Layer 2 of a small transformer language model trained on English Wikipedia (9 layers, counted from 0, width 128).
A neuron's activation on a vector x is GELU(weights . x), where the dot is the dot product.

Input weights of the MLP neurons that the questions are about. A number n stands for (n - 500) times 0.0025.
n20: 612 522 556 460 429 471 488 560 555 452 375 506 498 496 349 498 537 544 636 531 461 530 444 520 415 438 441 471 490 644 480 381 484 451 450 539 575 603 426 541 465 522 552 380 481 547 490 421 528 418 462 579 520 556 511 377 610 400 616 574 708 453 582 500 529 524 479 397 376 393 562 326 461 584 374 500 466 530 541 583 554 604 481 587 528 595 411 467 576 477 496 378 407 436 576 521 385 392 441 541 644 561 491 543 647 571 581 511 593 578 431 509 500 414 410 463 515 508 392 356 491 448 449 518 576 547 517 527
n22: 439 504 599 498 582 529 507 571 484 489 464 459 479 451 617 442 415 413 468 543 425 628 570 457 591 455 468 575 470 546 576 538 424 515 506 528 443 610 370 545 392 489 533 474 464 490 384 483 411 436 511 519 563 563 453 518 517 379 457 389 522 521 482 534 554 504 495 513 502 589 571 415 640 476 442 412 605 556 562 598 582 548 528 490 473 427 443 559 561 500 513 585 473 444 563 576 537 508 332 540 504 559 519 482 464 428 441 439 577 513 382 394 494 507 427 502 535 505 545 527 522 545 424 597 498 580 537 452
n51: 408 570 565 474 476 442 371 561 457 569 637 548 413 512 591 420 513 584 431 648 494 398 473 485 431 421 490 532 554 426 494 685 498 557 522 496 555 448 523 402 431 487 522 546 458 341 561 744 560 424 534 637 521 525 523 502 580 586 432 602 551 441 578 583 460 489 527 463 498 519 532 619 442 424 449 354 582 456 480 575 581 437 557 379 529 381 430 492 385 586 571 459 377 433 519 449 560 487 542 577 461 545 479 467 408 450 555 450 529 558 467 540 546 463 494 470 465 465 468 393 491 566 502 553 413 479 572 519
n69: 533 543 486 532 332 564 425 486 648 582 455 387 512 445 506 404 493 532 515 540 502 583 471 447 506 450 540 504 539 491 508 543 450 475 412 543 494 469 440 585 472 581 580 460 575 491 423 573 554 509 560 506 340 394 565 425 611 639 365 559 430 458 438 573 508 553 533 600 628 433 536 561 436 527 484 653 496 573 502 461 479 541 465 465 645 381 621 543 500 449 436 413 545 552 628 567 506 461 609 506 557 457 489 441 416 424 467 504 613 450 465 408 593 366 535 486 436 558 594 432 595 360 524 511 511 504 381 586
n75: 483 557 302 452 312 611 318 565 883 182 258 381 477 531 534 227 537 337 708 587 565 579 590 644 359 509 492 401 411 588 530 671 322 578 457 457 277 550 555 444 634 636 556 492 389 491 347 662 204 767 812 753 454 449 783 544 484 632 536 453 491 432 680 576 575 332 570 546 529 458 236 641 574 471 464 359 548 545 622 609 163 549 673 487 484 443 553 519 432 539 722 545 458 442 355 583 562 552 617 431 410 23 568 535 192 457 474 382 540 504 324 610 526 447 711 366 430 569 391 517 526 414 545 606 456 368 196 695
n88: 445 578 324 442 471 502 477 601 553 498 596 585 458 415 533 384 529 539 514 433 640 526 448 507 502 453 465 484 405 448 440 540 428 612 485 477 539 502 492 589 538 521 291 528 498 508 471 502 546 450 502 472 441 368 504 511 520 405 557 534 601 634 422 518 588 572 534 589 621 582 529 354 504 508 500 486 513 401 483 459 567 467 418 557 604 560 460 487 550 457 500 433 463 561 552 571 411 389 555 490 450 573 504 531 441 494 588 587 427 382 398 547 536 405 607 488 557 434 418 577 631 438 577 459 447 450 578 534
n93: 649 486 391 375 387 597 474 650 551 358 441 436 365 417 434 535 571 492 641 544 508 644 603 465 391 551 484 464 439 456 485 608 422 576 426 553 587 498 399 493 466 476 448 554 608 571 411 556 386 522 569 515 536 564 559 447 415 556 449 466 511 549 454 478 375 559 423 496 465 548 483 677 394 502 522 431 541 452 529 457 577 559 524 498 564 464 469 473 386 451 565 521 449 570 526 482 565 452 456 473 521 470 461 504 463 620 467 452 542 535 531 504 603 389 548 426 527 428 477 500 425 500 582 596 564 349 467 484
n98: 608 489 603 489 409 466 523 610 466 465 512 510 521 410 446 541 539 574 529 531 379 515 459 540 542 505 627 584 576 399 397 434 604 539 443 406 357 537 421 445 523 435 388 489 454 491 411 498 568 425 491 375 496 462 560 477 602 470 394 587 521 531 629 472 516 480 601 590 485 427 472 513 559 389 568 460 358 594 687 511 599 569 533 505 414 502 524 412 414 581 502 572 612 543 437 546 576 461 366 438 515 590 557 450 436 293 590 454 608 351 613 456 514 567 428 391 485 514 476 475 542 555 521 491 500 405 593 417
n105: 551 502 559 592 530 635 537 404 576 565 489 539 551 435 610 402 604 575 445 480 515 494 438 439 618 358 453 442 498 509 512 514 527 376 425 591 514 504 504 449 537 460 508 429 466 551 504 587 475 502 524 526 587 548 563 531 562 460 519 532 492 388 358 534 476 544 604 457 471 435 500 370 482 428 456 507 449 557 572 427 399 532 561 588 456 446 541 476 488 569 587 430 390 400 365 470 397 479 388 500 483 498 478 589 455 611 465 440 573 380 582 585 502 488 486 476 526 575 526 502 523 427 634 478 413 518 422 417
n114: 504 535 461 406 566 448 631 444 310 440 411 449 438 459 486 512 489 540 537 419 475 537 525 464 593 337 394 572 518 491 478 403 482 442 463 528 562 594 409 436 534 494 345 484 528 510 617 575 588 506 512 563 514 470 476 500 527 567 458 413 450 554 477 500 569 540 581 522 473 591 648 416 537 544 534 500 402 549 500 473 484 585 418 531 543 515 656 584 518 431 478 496 472 602 601 461 568 562 612 537 539 579 541 435 441 486 442 539 579 511 465 512 457 467 518 463 610 478 543 415 348 457 613 592 535 462 519 471
n124: 345 493 606 441 542 605 562 426 423 505 537 572 513 568 445 491 516 562 459 487 479 455 525 530 428 485 507 553 539 522 540 537 453 482 606 505 567 575 452 582 459 540 554 478 521 677 558 476 555 528 561 595 480 417 531 450 525 576 491 556 587 480 481 566 627 425 444 599 541 533 484 474 618 333 371 498 549 342 489 542 502 436 456 491 420 397 420 520 513 521 544 532 522 488 502 468 451 408 507 591 528 469 543 469 509 453 439 396 527 472 411 475 464 479 455 466 539 493 476 620 561 512 523 471 491 485 505 434
n128: 411 481 487 588 516 621 516 481 598 585 500 551 356 580 441 404 554 435 452 456 555 425 550 427 418 371 539 535 563 532 633 378 540 400 540 550 559 457 490 412 566 473 405 560 468 627 459 495 423 340 428 442 546 374 495 541 302 580 715 461 513 436 435 617 556 466 561 514 577 558 504 505 510 446 539 615 568 498 434 481 396 346 518 329 379 505 464 360 522 510 443 676 483 443 485 493 568 480 633 542 419 465 779 552 540 487 576 513 582 446 402 607 510 611 553 403 459 500 489 505 428 277 498 522 503 517 421 497
n149: 525 524 370 529 400 471 525 574 473 380 456 568 483 450 367 457 441 527 613 527 540 467 464 491 594 399 571 441 593 516 519 466 376 385 409 639 494 545 510 479 483 421 515 459 508 568 577 485 468 462 557 504 475 366 642 554 512 354 496 502 446 562 488 526 601 457 452 441 461 562 418 633 538 537 585 581 474 557 592 534 387 502 539 498 406 558 563 494 450 535 477 689 454 454 489 552 567 524 512 662 391 469 513 471 481 528 679 380 459 472 421 563 389 454 518 611 522 472 513 429 459 435 510 550 526 487 466 509
n154: 444 511 542 404 513 457 513 544 520 644 541 600 527 523 507 602 368 449 415 411 566 451 507 549 656 301 539 447 340 386 648 592 550 502 507 513 391 500 470 635 367 541 502 531 572 468 557 477 498 516 521 545 500 407 531 422 513 472 556 475 406 427 380 545 403 423 477 567 678 558 547 435 381 586 502 513 433 633 411 474 560 565 449 430 585 439 571 515 516 507 583 596 541 481 491 506 443 559 592 480 342 532 376 344 449 640 488 434 505 573 531 436 428 548 558 426 478 603 647 516 590 556 470 493 521 489 456 488
n172: 463 341 643 453 484 443 543 410 410 523 425 539 571 508 450 459 471 555 383 527 412 600 528 530 512 455 508 525 521 429 513 456 529 428 604 512 423 553 458 479 397 437 551 396 500 578 483 628 569 578 508 435 535 544 484 582 458 483 372 490 560 406 514 577 574 365 454 465 644 549 604 488 524 498 590 454 547 506 597 482 414 535 506 513 480 452 581 683 552 392 536 492 415 586 458 448 540 468 623 496 576 613 481 533 401 509 457 403 504 581 563 429 519 520 512 416 584 574 596 483 535 422 418 546 669 565 470 550
n180: 588 547 596 506 477 512 523 545 542 563 530 485 507 470 457 433 442 515 488 500 531 450 451 548 594 460 427 540 437 531 649 500 457 597 427 540 549 422 436 448 365 594 517 436 363 452 500 385 548 432 451 446 344 486 478 528 575 462 521 523 557 474 517 574 510 587 440 416 436 439 453 457 508 543 498 582 556 532 511 553 605 541 513 535 445 356 522 494 518 371 591 478 484 537 490 523 566 475 368 430 549 516 490 449 597 494 639 553 502 570 540 650 412 478 534 458 608 487 333 434 519 554 654 323 454 582 555 417
n188: 410 500 536 366 528 468 436 534 525 500 434 586 573 535 490 526 384 425 609 541 425 471 627 423 590 528 467 508 425 377 391 360 565 518 515 587 475 477 582 538 457 513 447 486 494 422 434 578 376 466 439 555 640 594 397 513 455 448 361 500 485 517 484 490 610 477 575 496 541 519 520 552 492 546 412 530 464 476 496 550 477 509 576 483 458 465 557 555 471 556 612 508 609 485 616 488 569 521 469 506 664 403 415 473 519 539 537 444 563 482 545 565 551 514 477 430 672 532 608 529 467 353 426 439 347 553 632 541
n217: 431 475 575 558 458 478 512 537 620 506 425 534 451 508 459 349 494 566 641 395 448 531 397 463 494 575 468 416 578 481 504 626 623 587 491 683 643 355 422 555 516 579 493 607 664 491 385 595 469 533 524 456 527 369 504 511 488 373 293 534 440 547 482 492 420 545 567 481 531 440 630 618 446 489 484 574 345 559 515 484 509 461 566 557 438 493 456 496 485 529 496 475 541 541 623 510 449 540 433 543 401 444 491 453 498 535 569 502 496 508 521 556 454 473 372 442 471 444 389 442 527 514 459 511 522 446 485 509
n235: 314 411 540 397 468 400 525 607 461 632 547 541 453 466 502 494 554 487 425 444 528 513 565 562 515 510 619 466 488 513 554 527 558 576 455 477 403 599 650 416 541 544 479 412 414 488 457 454 493 490 332 391 562 500 545 438 528 504 495 496 522 531 500 542 441 589 539 496 517 467 580 462 569 401 442 498 486 422 571 538 485 599 592 463 531 496 565 497 596 526 560 498 580 500 465 461 512 537 562 498 435 436 574 491 566 510 462 593 480 473 396 488 520 520 429 386 579 500 525 431 601 447 520 443 417 406 598 446
n236: 325 469 382 504 420 462 419 545 482 464 480 532 578 614 437 483 455 540 506 515 473 498 610 452 616 454 404 476 616 486 494 534 575 527 515 512 536 541 502 489 537 547 563 367 419 472 471 476 558 442 436 471 359 330 508 601 498 427 532 676 355 426 520 548 515 569 533 450 479 540 500 432 523 471 409 702 459 570 504 496 515 496 547 519 551 452 490 473 536 428 412 388 445 574 590 506 459 443 623 543 567 504 652 510 431 546 393 531 337 488 463 504 528 492 363 453 529 458 573 395 478 590 619 485 554 583 543 437

Each question shows a token from some text and the vector x that enters the MLP there. A number n stands for (n - 500) times 0.0051.

"ston": 518 390 572 617 427 462 606 462 295 538 431 558 666 478 521 424 252 406 439 493 518 488 342 545 286 568 503 525 682 462 466 553 430 486 499 650 554 575 550 589 549 689 470 444 574 585 568 723 305 503 492 463 534 419 362 480 510 646 523 463 512 487 644 428 518 638 491 659 524 430 535 597 575 508 380 637 522 496 406 503 693 543 327 550 391 379 440 482 452 433 498 560 354 625 755 541 377 595 501 495 457 442 527 512 449 740 547 405 426 552 603 560 480 573 553 687 452 189 402 515 438 597 288 412 527 613 566 492
Which of these neurons fires most? n217

" ": 694 424 613 540 613 403 460 421 322 479 530 485 472 492 702 654 533 556 404 265 465 532 470 414 235 534 368 561 535 500 385 429 463 529 359 431 486 531 558 590 464 511 502 468 602 440 289 495 220 530 451 439 360 260 563 586 503 611 545 583 664 486 614 186 453 556 604 370 531 368 612 579 522 574 441 745 660 565 451 569 505 548 483 513 498 477 607 369 499 502 363 429 326 439 442 591 666 584 555 404 406 606 580 440 473 594 645 439 471 573 796 404 553 603 417 624 428 380 528 542 651 515 439 519 446 592 603 699
Which of these neurons fires most? n98

"town": 556 366 482 554 564 429 618 423 260 385 552 386 525 470 426 419 599 482 430 382 704 585 521 597 357 493 563 582 626 419 396 407 372 352 585 429 631 621 543 403 542 619 424 605 625 585 227 551 514 580 557 429 466 481 452 551 383 677 526 470 564 557 513 335 493 562 485 515 618 369 437 623 490 478 338 616 517 565 475 541 567 540 433 512 544 612 530 514 495 420 613 514 380 439 487 573 449 628 658 442 386 673 487 529 459 755 464 480 616 542 639 519 358 638 501 682 327 423 413 487 630 515 346 540 481 528 514 417
Which of these neurons fires most? n172

"ers": 516 410 494 640 562 500 540 494 287 479 555 489 450 419 585 545 402 581 452 481 532 503 405 700 446 571 501 516 659 561 423 465 472 422 440 392 414 590 549 642 385 613 501 715 551 410 378 538 432 373 476 340 472 365 530 362 520 772 616 459 617 531 565 374 410 552 620 604 589 403 222 494 468 468 390 597 386 513 541 475 383 495 580 412 554 546 455 393 595 524 528 474 337 557 393 640 591 586 536 572 444 432 514 484 524 852 415 482 559 540 699 546 446 615 459 652 231 421 536 489 615 524 289 534 586 536 563 614
The three highest activations, in order: n154, n128, n98

" through": 581 358 474 427 453 401 733 426 171 553 541 404 663 519 540 447 428 557 451 360 554 557 605 546 403 384 354 524 537 472 547 518 402 494 576 439 660 651 602 408 541 651 483 549 729 506 313 533 392 437 447 423 517 475 534 487 477 755 489 498 572 577 501 332 548 534 506 474 481 307 424 614 642 476 497 576 525 647 477 526 509 565 428 384 441 549 559 520 639 413 527 565 414 457 416 574 726 510 558 477 492 373 605 471 579 686 453 570 591 506 612 540 484 580 522 563 413 510 511 391 567 481 396 478 498 398 520 525
The three highest activations, in order: n114, n235, n128

"ters": 528 337 485 625 506 507 681 468 315 486 429 577 567 357 580 434 488 620 412 529 550 582 385 594 476 555 425 477 560 569 548 418 499 365 437 405 473 664 542 575 364 659 390 672 651 418 381 496 431 379 526 405 543 325 440 358 487 752 649 578 563 570 444 307 437 556 583 626 614 390 341 430 491 454 352 708 411 617 394 432 550 509 409 438 533 576 485 429 476 527 597 437 357 556 462 584 528 669 578 506 501 490 425 474 443 825 497 455 517 542 643 565 444 627 384 607 327 421 492 540 621 559 233 540 578 599 497 715
Which of these neurons fires most? n154

" Pot": 515 385 525 596 671 579 586 444 372 594 566 438 668 387 518 469 406 443 443 566 572 452 527 431 479 609 518 508 470 522 478 562 461 521 349 419 531 730 567 539 613 653 388 539 558 564 325 497 435 394 580 366 414 587 480 292 398 772 553 595 627 571 456 337 610 413 475 516 604 487 771 400 532 672 374 784 566 583 463 575 574 599 435 456 394 499 401 437 320 647 472 469 228 508 535 544 572 590 512 458 439 656 481 635 516 592 456 378 446 506 606 532 407 536 225 693 359 371 467 595 479 424 306 566 376 530 486 606
Which of these neurons fires most? n22

" (P": 572 428 562 678 624 464 479 421 274 430 531 416 419 520 683 450 436 503 535 469 626 461 407 577 474 495 468 488 407 431 522 510 384 546 437 363 614 650 643 391 434 540 534 407 784 518 490 326 423 392 655 359 508 445 546 387 528 549 437 530 509 410 550 318 561 439 490 420 440 398 570 556 397 500 409 708 458 631 538 469 535 481 463 491 536 504 581 482 458 691 421 379 342 495 545 588 608 624 680 419 517 508 587 483 590 765 496 556 527 542 711 549 593 552 246 698 385 419 608 603 553 508 379 455 355 481 626 508
The two highest activations, in order: n217, n236

" |": 583 383 591 627 527 530 514 427 123 500 502 409 563 434 591 548 490 639 511 423 573 523 438 395 335 544 517 581 569 452 485 427 378 533 466 350 538 593 566 560 408 724 456 574 612 443 367 416 400 412 490 520 458 406 415 485 436 599 527 496 456 558 562 378 487 491 492 517 479 410 461 593 577 568 432 615 482 578 485 508 390 530 542 500 572 528 544 458 487 498 472 495 338 593 550 495 582 525 463 401 494 472 585 607 607 721 648 430 397 537 694 437 570 575 426 643 384 444 510 589 532 446 489 618 487 508 517 618
Which of these neurons fires most? n93

" Pal": 502 389 563 644 597 549 483 486 286 491 639 519 645 381 576 504 518 486 387 535 659 542 587 513 360 669 369 521 509 415 481 524 424 350 377 440 507 681 540 529 491 537 492 411 688 559 437 433 395 414 611 477 710 547 539 372 412 695 340 581 538 556 508 401 584 459 469 523 541 451 498 533 432 641 386 712 674 504 434 577 556 530 473 422 399 522 382 503 336 593 580 491 232 575 523 528 542 573 494 493 482 464 527 513 427 425 567 483 590 555 607 497 563 673 194 646 424 213 501 530 421 450 387 538 515 608 655 632
The two highest activations, in order: n51, n22

"ia": 409 380 498 647 481 574 625 304 359 657 549 452 499 528 505 494 450 344 463 567 410 473 410 750 550 573 415 401 517 596 518 664 373 448 521 450 547 649 425 565 479 636 510 667 641 459 455 475 478 618 412 387 535 479 437 498 464 670 510 470 405 419 673 437 618 567 463 669 644 321 568 640 538 534 450 591 448 373 439 435 478 533 390 396 514 481 400 372 484 401 485 629 318 469 620 471 575 527 479 377 441 572 576 460 399 603 650 502 391 425 793 588 468 693 598 792 418 280 653 426 555 579 523 246 473 490 587 435
Which of these neurons fires most? n154

"ided": 458 494 565 530 508 279 555 563 349 608 511 578 670 472 329 638 481 591 526 306 627 403 312 457 489 645 526 646 555 428 609 625 439 425 371 473 549 825 459 540 437 630 454 540 755 388 294 539 319 544 421 404 397 514 542 536 375 543 467 446 499 654 531 375 396 557 374 544 607 438 332 532 614 454 488 654 457 630 386 605 583 500 458 553 439 589 493 360 590 404 580 562 417 578 470 561 494 563 299 472 490 475 454 441 422 829 589 648 365 573 617 416 539 648 490 663 459 473 641 378 638 454 376 386 541 437 569 427
The three highest activations, in order: n154, n217, n235

" Slov": 589 459 500 497 545 495 489 344 294 587 573 521 712 459 627 467 347 582 454 476 690 476 471 770 339 525 507 603 605 447 425 531 322 521 408 547 565 746 535 472 430 667 560 526 494 606 373 512 416 516 549 469 471 613 415 431 402 587 385 706 572 537 599 528 367 480 650 500 569 457 433 426 533 532 432 713 592 520 318 492 524 576 482 471 410 452 419 426 429 481 433 513 187 565 638 582 471 478 514 437 445 563 588 449 392 481 501 376 609 581 707 559 570 607 457 738 431 440 424 524 368 399 391 440 391 539 516 471
Which of these neurons fires most? n51

" one": 538 469 409 602 599 554 520 450 205 694 456 535 583 436 511 662 553 511 366 425 653 480 518 517 317 598 478 578 651 642 428 461 489 456 412 416 715 638 589 521 269 611 483 423 545 591 443 365 510 447 532 491 566 460 367 526 443 730 524 516 519 532 654 224 541 659 377 519 545 384 244 573 520 490 520 596 499 535 575 598 482 605 510 457 445 518 606 426 291 570 469 417 347 375 419 625 527 605 512 572 468 504 434 477 510 618 533 412 351 497 526 495 487 555 565 681 344 424 529 466 505 558 358 548 484 604 509 583
Which of these neurons fires most? n149

"ost": 655 344 598 651 461 448 574 401 286 544 553 448 466 493 443 351 465 435 540 507 525 371 397 629 389 529 519 566 599 572 490 470 568 335 402 343 749 701 583 553 608 355 514 346 592 446 388 440 337 362 523 435 464 454 375 451 504 699 626 521 478 710 569 385 427 526 363 660 512 510 518 634 387 295 383 634 535 487 534 445 525 560 413 552 637 615 508 333 501 547 548 509 342 438 481 652 474 443 530 594 494 563 552 530 617 720 472 498 529 439 649 490 559 548 505 701 315 337 523 607 481 685 443 567 432 511 546 574
The three highest activations, in order: n20, n128, n93

" Ireland": 507 310 529 560 547 561 515 358 246 504 561 433 687 559 460 532 366 462 359 375 516 488 459 639 320 564 473 518 703 426 440 604 295 449 530 515 624 661 482 443 400 728 514 475 518 519 387 562 574 540 463 520 507 536 448 467 493 688 510 493 520 460 615 470 544 555 540 594 624 322 478 713 493 506 463 624 361 428 446 493 633 506 484 583 477 502 398 492 483 536 547 601 329 461 600 509 472 567 525 580 506 629 703 534 469 618 427 291 350 533 736 550 505 697 478 594 354 343 498 433 513 466 366 507 478 368 640 432
Which of these neurons fires most? n124

" (2": 570 408 521 661 614 480 504 406 295 502 534 253 446 378 585 524 412 544 368 403 722 580 362 268 356 536 497 524 504 579 546 582 339 628 578 540 496 506 429 368 469 565 646 465 585 486 444 239 519 413 586 496 540 449 497 446 527 638 450 532 472 561 616 339 520 511 478 357 550 345 428 479 599 555 484 621 536 637 545 516 584 519 443 615 448 516 579 402 483 520 533 440 403 520 616 540 583 542 614 384 538 506 595 517 670 817 555 463 422 480 724 477 417 610 305 676 327 352 614 518 584 480 354 426 483 413 633 573
The three highest activations, in order: n180, n20, n217

"za": 563 369 567 640 553 450 540 386 307 491 402 443 443 504 498 610 448 547 353 452 612 536 582 628 355 480 474 439 618 494 533 579 402 379 539 385 522 607 482 526 555 640 482 528 622 453 274 603 456 452 438 454 545 349 494 565 422 745 421 589 479 465 475 346 500 629 537 674 607 345 535 551 586 623 267 709 475 436 507 530 475 522 391 355 524 505 378 405 511 562 533 442 378 564 545 542 535 637 524 469 508 723 476 525 443 659 591 419 383 540 778 512 489 602 501 764 290 454 421 504 510 653 412 439 548 505 511 466
The most active neuron and its activation: n217, at about 0.43

" par": 501 379 537 513 553 583 653 369 323 601 501 636 569 419 484 457 573 408 412 567 600 450 364 295 481 576 397 464 425 539 470 498 399 548 265 435 623 618 695 625 535 498 438 585 636 557 356 396 423 378 581 351 435 472 666 429 424 682 595 500 505 611 545 313 519 360 555 452 595 388 586 550 619 585 515 674 503 492 406 536 490 578 465 426 577 486 519 508 391 570 471 262 328 602 556 639 523 437 553 564 484 560 448 568 383 444 670 738 574 530 518 502 530 624 320 757 304 574 489 591 346 524 330 340 406 444 576 711
The most active neuron and its activation: n88, at about 0.8

" mar": 304 311 543 421 688 504 669 429 333 537 540 482 514 482 565 484 488 421 242 358 635 553 521 360 467 561 270 553 428 471 416 476 447 459 336 545 573 491 610 590 451 580 510 591 606 542 421 357 375 484 526 399 295 513 615 539 504 746 462 448 664 543 596 466 544 497 536 295 627 423 467 593 553 553 458 646 508 569 382 436 503 581 529 444 499 388 459 437 516 426 486 351 365 557 599 575 537 470 422 514 500 614 511 562 540 459 615 672 618 502 731 487 535 776 390 775 373 459 366 553 547 549 357 522 536 386 744 608
Which of these neurons fires most? n180

"===": 494 340 510 585 493 462 703 523 236 457 485 467 566 519 576 451 369 638 569 425 464 559 614 363 267 557 425 589 560 587 529 610 329 466 507 427 572 597 531 527 453 589 334 484 739 473 427 536 191 423 438 458 646 369 452 403 505 612 576 536 380 421 518 310 571 542 451 482 416 331 280 558 509 630 530 696 392 713 541 526 480 570 471 487 556 464 436 560 473 542 412 462 400 540 453 502 517 630 640 545 426 484 520 538 641 627 540 386 412 462 642 476 577 607 373 592 394 558 539 646 526 491 403 536 416 720 725 586
The most active neuron and its activation: n236, at about 0.49

"oc": 675 519 678 555 522 625 671 449 367 477 633 525 554 496 540 531 509 519 473 353 459 396 466 618 376 557 389 415 537 626 482 530 433 504 356 458 585 650 631 536 343 392 502 425 483 553 527 468 425 478 419 300 360 377 546 483 412 703 582 527 521 530 497 284 477 494 487 604 676 316 599 533 556 547 356 735 587 390 498 534 408 466 517 499 554 529 466 409 559 365 389 396 413 524 554 604 427 413 632 408 477 756 553 491 502 713 489 564 579 429 741 462 465 607 309 703 226 319 480 572 528 552 433 452 421 515 561 657
Which of these neurons fires most? n20

" A": 531 380 500 610 662 412 624 589 250 599 473 361 619 460 544 517 618 511 412 318 509 457 604 578 257 556 567 472 562 554 419 479 407 504 428 350 650 457 532 478 410 567 548 472 623 560 458 406 423 471 510 430 457 418 452 552 408 565 553 529 556 426 710 283 486 512 450 393 411 374 380 710 473 587 393 818 548 583 583 447 600 625 365 526 407 587 524 409 392 552 458 459 376 448 479 620 629 658 501 478 566 605 541 525 486 632 390 404 411 499 663 477 658 629 495 683 418 350 603 528 565 443 520 488 408 536 498 639
The most active neuron and its activation: n236, at about 0.18

" equ": 514 469 573 375 708 588 625 369 364 586 654 486 620 378 558 419 449 464 335 414 608 474 542 373 244 557 495 622 608 507 527 479 532 672 412 256 562 600 566 602 648 521 552 352 405 494 637 560 322 389 457 319 519 392 738 505 385 513 547 484 633 625 583 292 408 568 491 352 442 512 395 605 597 348 457 621 611 677 520 669 483 648 424 597 489 501 373 583 494 492 374 442 243 472 500 494 410 418 543 458 484 479 360 582 398 626 459 555 545 530 634 532 536 708 369 658 468 515 768 428 335 523 346 597 454 477 586 537
The two highest activations, in order: n235, n236

"atively": 548 415 542 528 701 478 601 545 350 530 395 196 797 469 450 498 431 605 383 575 262 332 347 482 318 578 530 581 554 441 581 610 365 489 436 395 835 685 476 567 494 472 489 662 560 479 452 543 459 424 534 465 496 528 302 557 391 446 633 522 516 520 433 311 269 579 561 662 492 434 323 712 558 580 583 518 626 629 555 644 543 569 428 444 488 612 513 390 403 456 415 657 571 427 474 569 645 514 311 445 445 566 605 382 488 600 547 577 599 451 576 414 499 659 518 521 477 438 622 301 363 656 578 383 465 504 551 502
Which of these neurons fires most? n98

" Con": 579 589 582 480 605 469 512 426 349 525 526 408 675 558 594 522 494 555 375 369 470 530 722 459 417 459 503 530 419 575 430 519 448 630 474 392 473 580 591 598 563 713 457 535 503 493 395 617 377 369 457 450 557 520 485 253 428 616 558 473 644 469 638 258 407 654 417 435 620 440 587 490 529 543 347 718 509 641 405 559 506 538 302 537 461 589 468 449 468 543 361 452 174 407 448 625 533 484 549 473 553 685 574 517 540 440 428 506 430 487 715 496 659 674 375 621 358 345 486 595 514 479 293 484 562 530 515 684
The two highest activations, in order: n20, n22

" Los": 495 420 583 546 602 442 527 479 333 574 704 553 704 367 567 420 347 507 400 415 457 497 495 524 299 517 553 534 446 478 387 482 398 450 539 539 556 664 533 540 605 701 486 582 537 627 439 442 451 543 538 516 448 309 435 635 400 693 318 514 586 501 747 279 588 533 488 504 526 518 455 314 428 635 401 602 593 601 479 513 521 502 391 420 402 564 469 494 458 476 464 569 188 721 640 540 521 462 506 484 346 605 501 565 595 556 595 532 594 538 641 428 452 633 388 622 498 184 356 480 533 510 358 376 569 630 682 547
The most active neuron and its activation: n88, at about 0.72

"ool": 489 234 397 804 699 422 604 617 343 489 543 436 618 394 455 534 578 450 532 434 608 396 465 392 487 531 524 522 626 477 477 555 589 453 379 513 645 645 594 487 461 544 447 502 619 524 466 408 277 434 579 526 506 548 399 471 344 760 433 587 556 557 616 255 511 613 359 470 454 417 545 459 526 462 331 624 515 480 548 506 613 616 538 448 488 362 368 481 530 493 492 515 314 581 383 592 506 624 546 509 444 627 477 558 546 804 495 429 520 379 578 471 551 587 436 686 367 284 542 619 532 597 451 411 454 505 700 547
The three highest activations, in order: n93, n236, n235

" C": 730 508 564 614 635 496 499 469 310 526 575 369 553 407 554 598 573 559 445 381 559 491 636 478 346 602 502 472 567 574 448 530 321 595 418 543 518 489 516 590 448 525 349 544 623 553 365 375 406 520 469 385 454 509 522 576 392 613 449 534 627 511 623 191 517 407 351 408 543 444 459 537 465 612 405 885 579 466 532 502 535 462 367 444 374 545 590 513 424 578 425 501 314 441 585 594 531 559 539 371 450 691 559 452 493 544 359 493 396 520 787 514 513 598 415 700 287 456 542 638 522 414 457 518 436 598 553 638
Which of these neurons fires most? n93

" match": 493 343 556 698 561 505 590 389 321 493 525 598 679 415 363 451 430 437 556 325 556 501 328 424 504 418 443 595 633 471 489 498 465 380 500 303 526 694 624 505 495 574 483 465 545 572 256 433 269 556 518 560 446 349 529 612 532 545 571 533 571 438 747 281 523 661 507 506 706 296 401 542 555 591 468 649 357 591 633 417 461 513 554 465 452 511 616 529 407 577 620 438 295 601 533 683 561 640 502 577 414 420 493 583 467 697 425 387 479 531 540 508 527 610 310 739 364 483 412 458 612 546 434 541 347 305 531 596
Which of these neurons fires most? n75

"ation:": 517 468 467 438 679 537 537 545 259 519 413 436 473 416 550 501 473 631 445 367 661 473 379 575 441 390 442 574 599 371 442 497 390 501 430 306 639 639 598 539 353 525 420 617 587 482 312 472 341 496 445 505 407 367 498 525 475 588 515 500 446 535 412 232 630 613 508 626 574 385 496 592 568 606 521 767 493 564 505 546 525 627 455 470 522 540 449 619 630 528 434 510 390 498 633 532 589 555 621 369 336 492 541 548 572 810 688 521 403 541 582 582 532 483 502 566 337 373 491 659 557 428 310 550 279 479 489 561
The most active neuron and its activation: n88, at about 1.9

" joined": 486 347 346 475 601 424 767 402 296 494 426 568 701 499 515 682 422 630 588 386 618 532 398 600 371 598 596 619 688 396 475 530 332 485 427 473 590 678 627 381 375 553 396 510 632 446 338 557 332 454 463 395 359 444 543 554 372 615 460 534 543 459 696 432 591 455 497 579 513 189 374 530 543 349 516 575 492 632 503 455 356 640 442 480 479 572 637 424 648 548 578 595 439 515 365 639 640 615 435 600 349 421 458 374 526 685 485 684 392 609 512 526 598 573 421 566 379 522 449 379 593 543 422 469 650 371 574 549
Which of these neurons fires most? n149

" Pre": 548 432 505 622 678 518 550 423 290 564 574 531 615 516 718 516 559 475 397 418 521 483 680 547 297 541 490 556 472 460 511 414 457 495 442 292 649 484 562 466 606 566 562 553 581 469 281 366 389 385 587 508 646 495 501 247 433 698 527 553 546 640 577 389 509 640 501 372 513 423 653 543 368 437 418 745 615 677 437 513 492 602 518 491 508 556 390 454 509 555 526 414 240 408 412 685 502 477 532 482 446 546 533 475 478 442 597 437 610 616 531 569 645 519 319 741 382 334 624 518 492 365 342 457 474 434 473 522
The three highest activations, in order: n128, n20, n51

"uss": 430 281 603 479 425 451 708 436 395 467 404 438 686 536 565 442 172 541 474 546 512 420 431 508 460 481 458 411 599 521 498 483 562 452 432 677 546 681 517 583 413 610 551 454 503 568 476 543 311 531 404 496 572 565 407 475 402 691 482 640 572 531 542 536 322 329 479 701 581 407 645 406 529 503 462 604 561 476 361 369 553 511 476 679 563 532 365 314 435 543 276 483 300 699 652 539 414 609 385 579 431 560 537 438 402 644 460 462 488 526 762 575 478 637 527 764 476 311 616 421 664 519 351 507 425 489 658 721
The most active neuron and its activation: n217, at about 1.3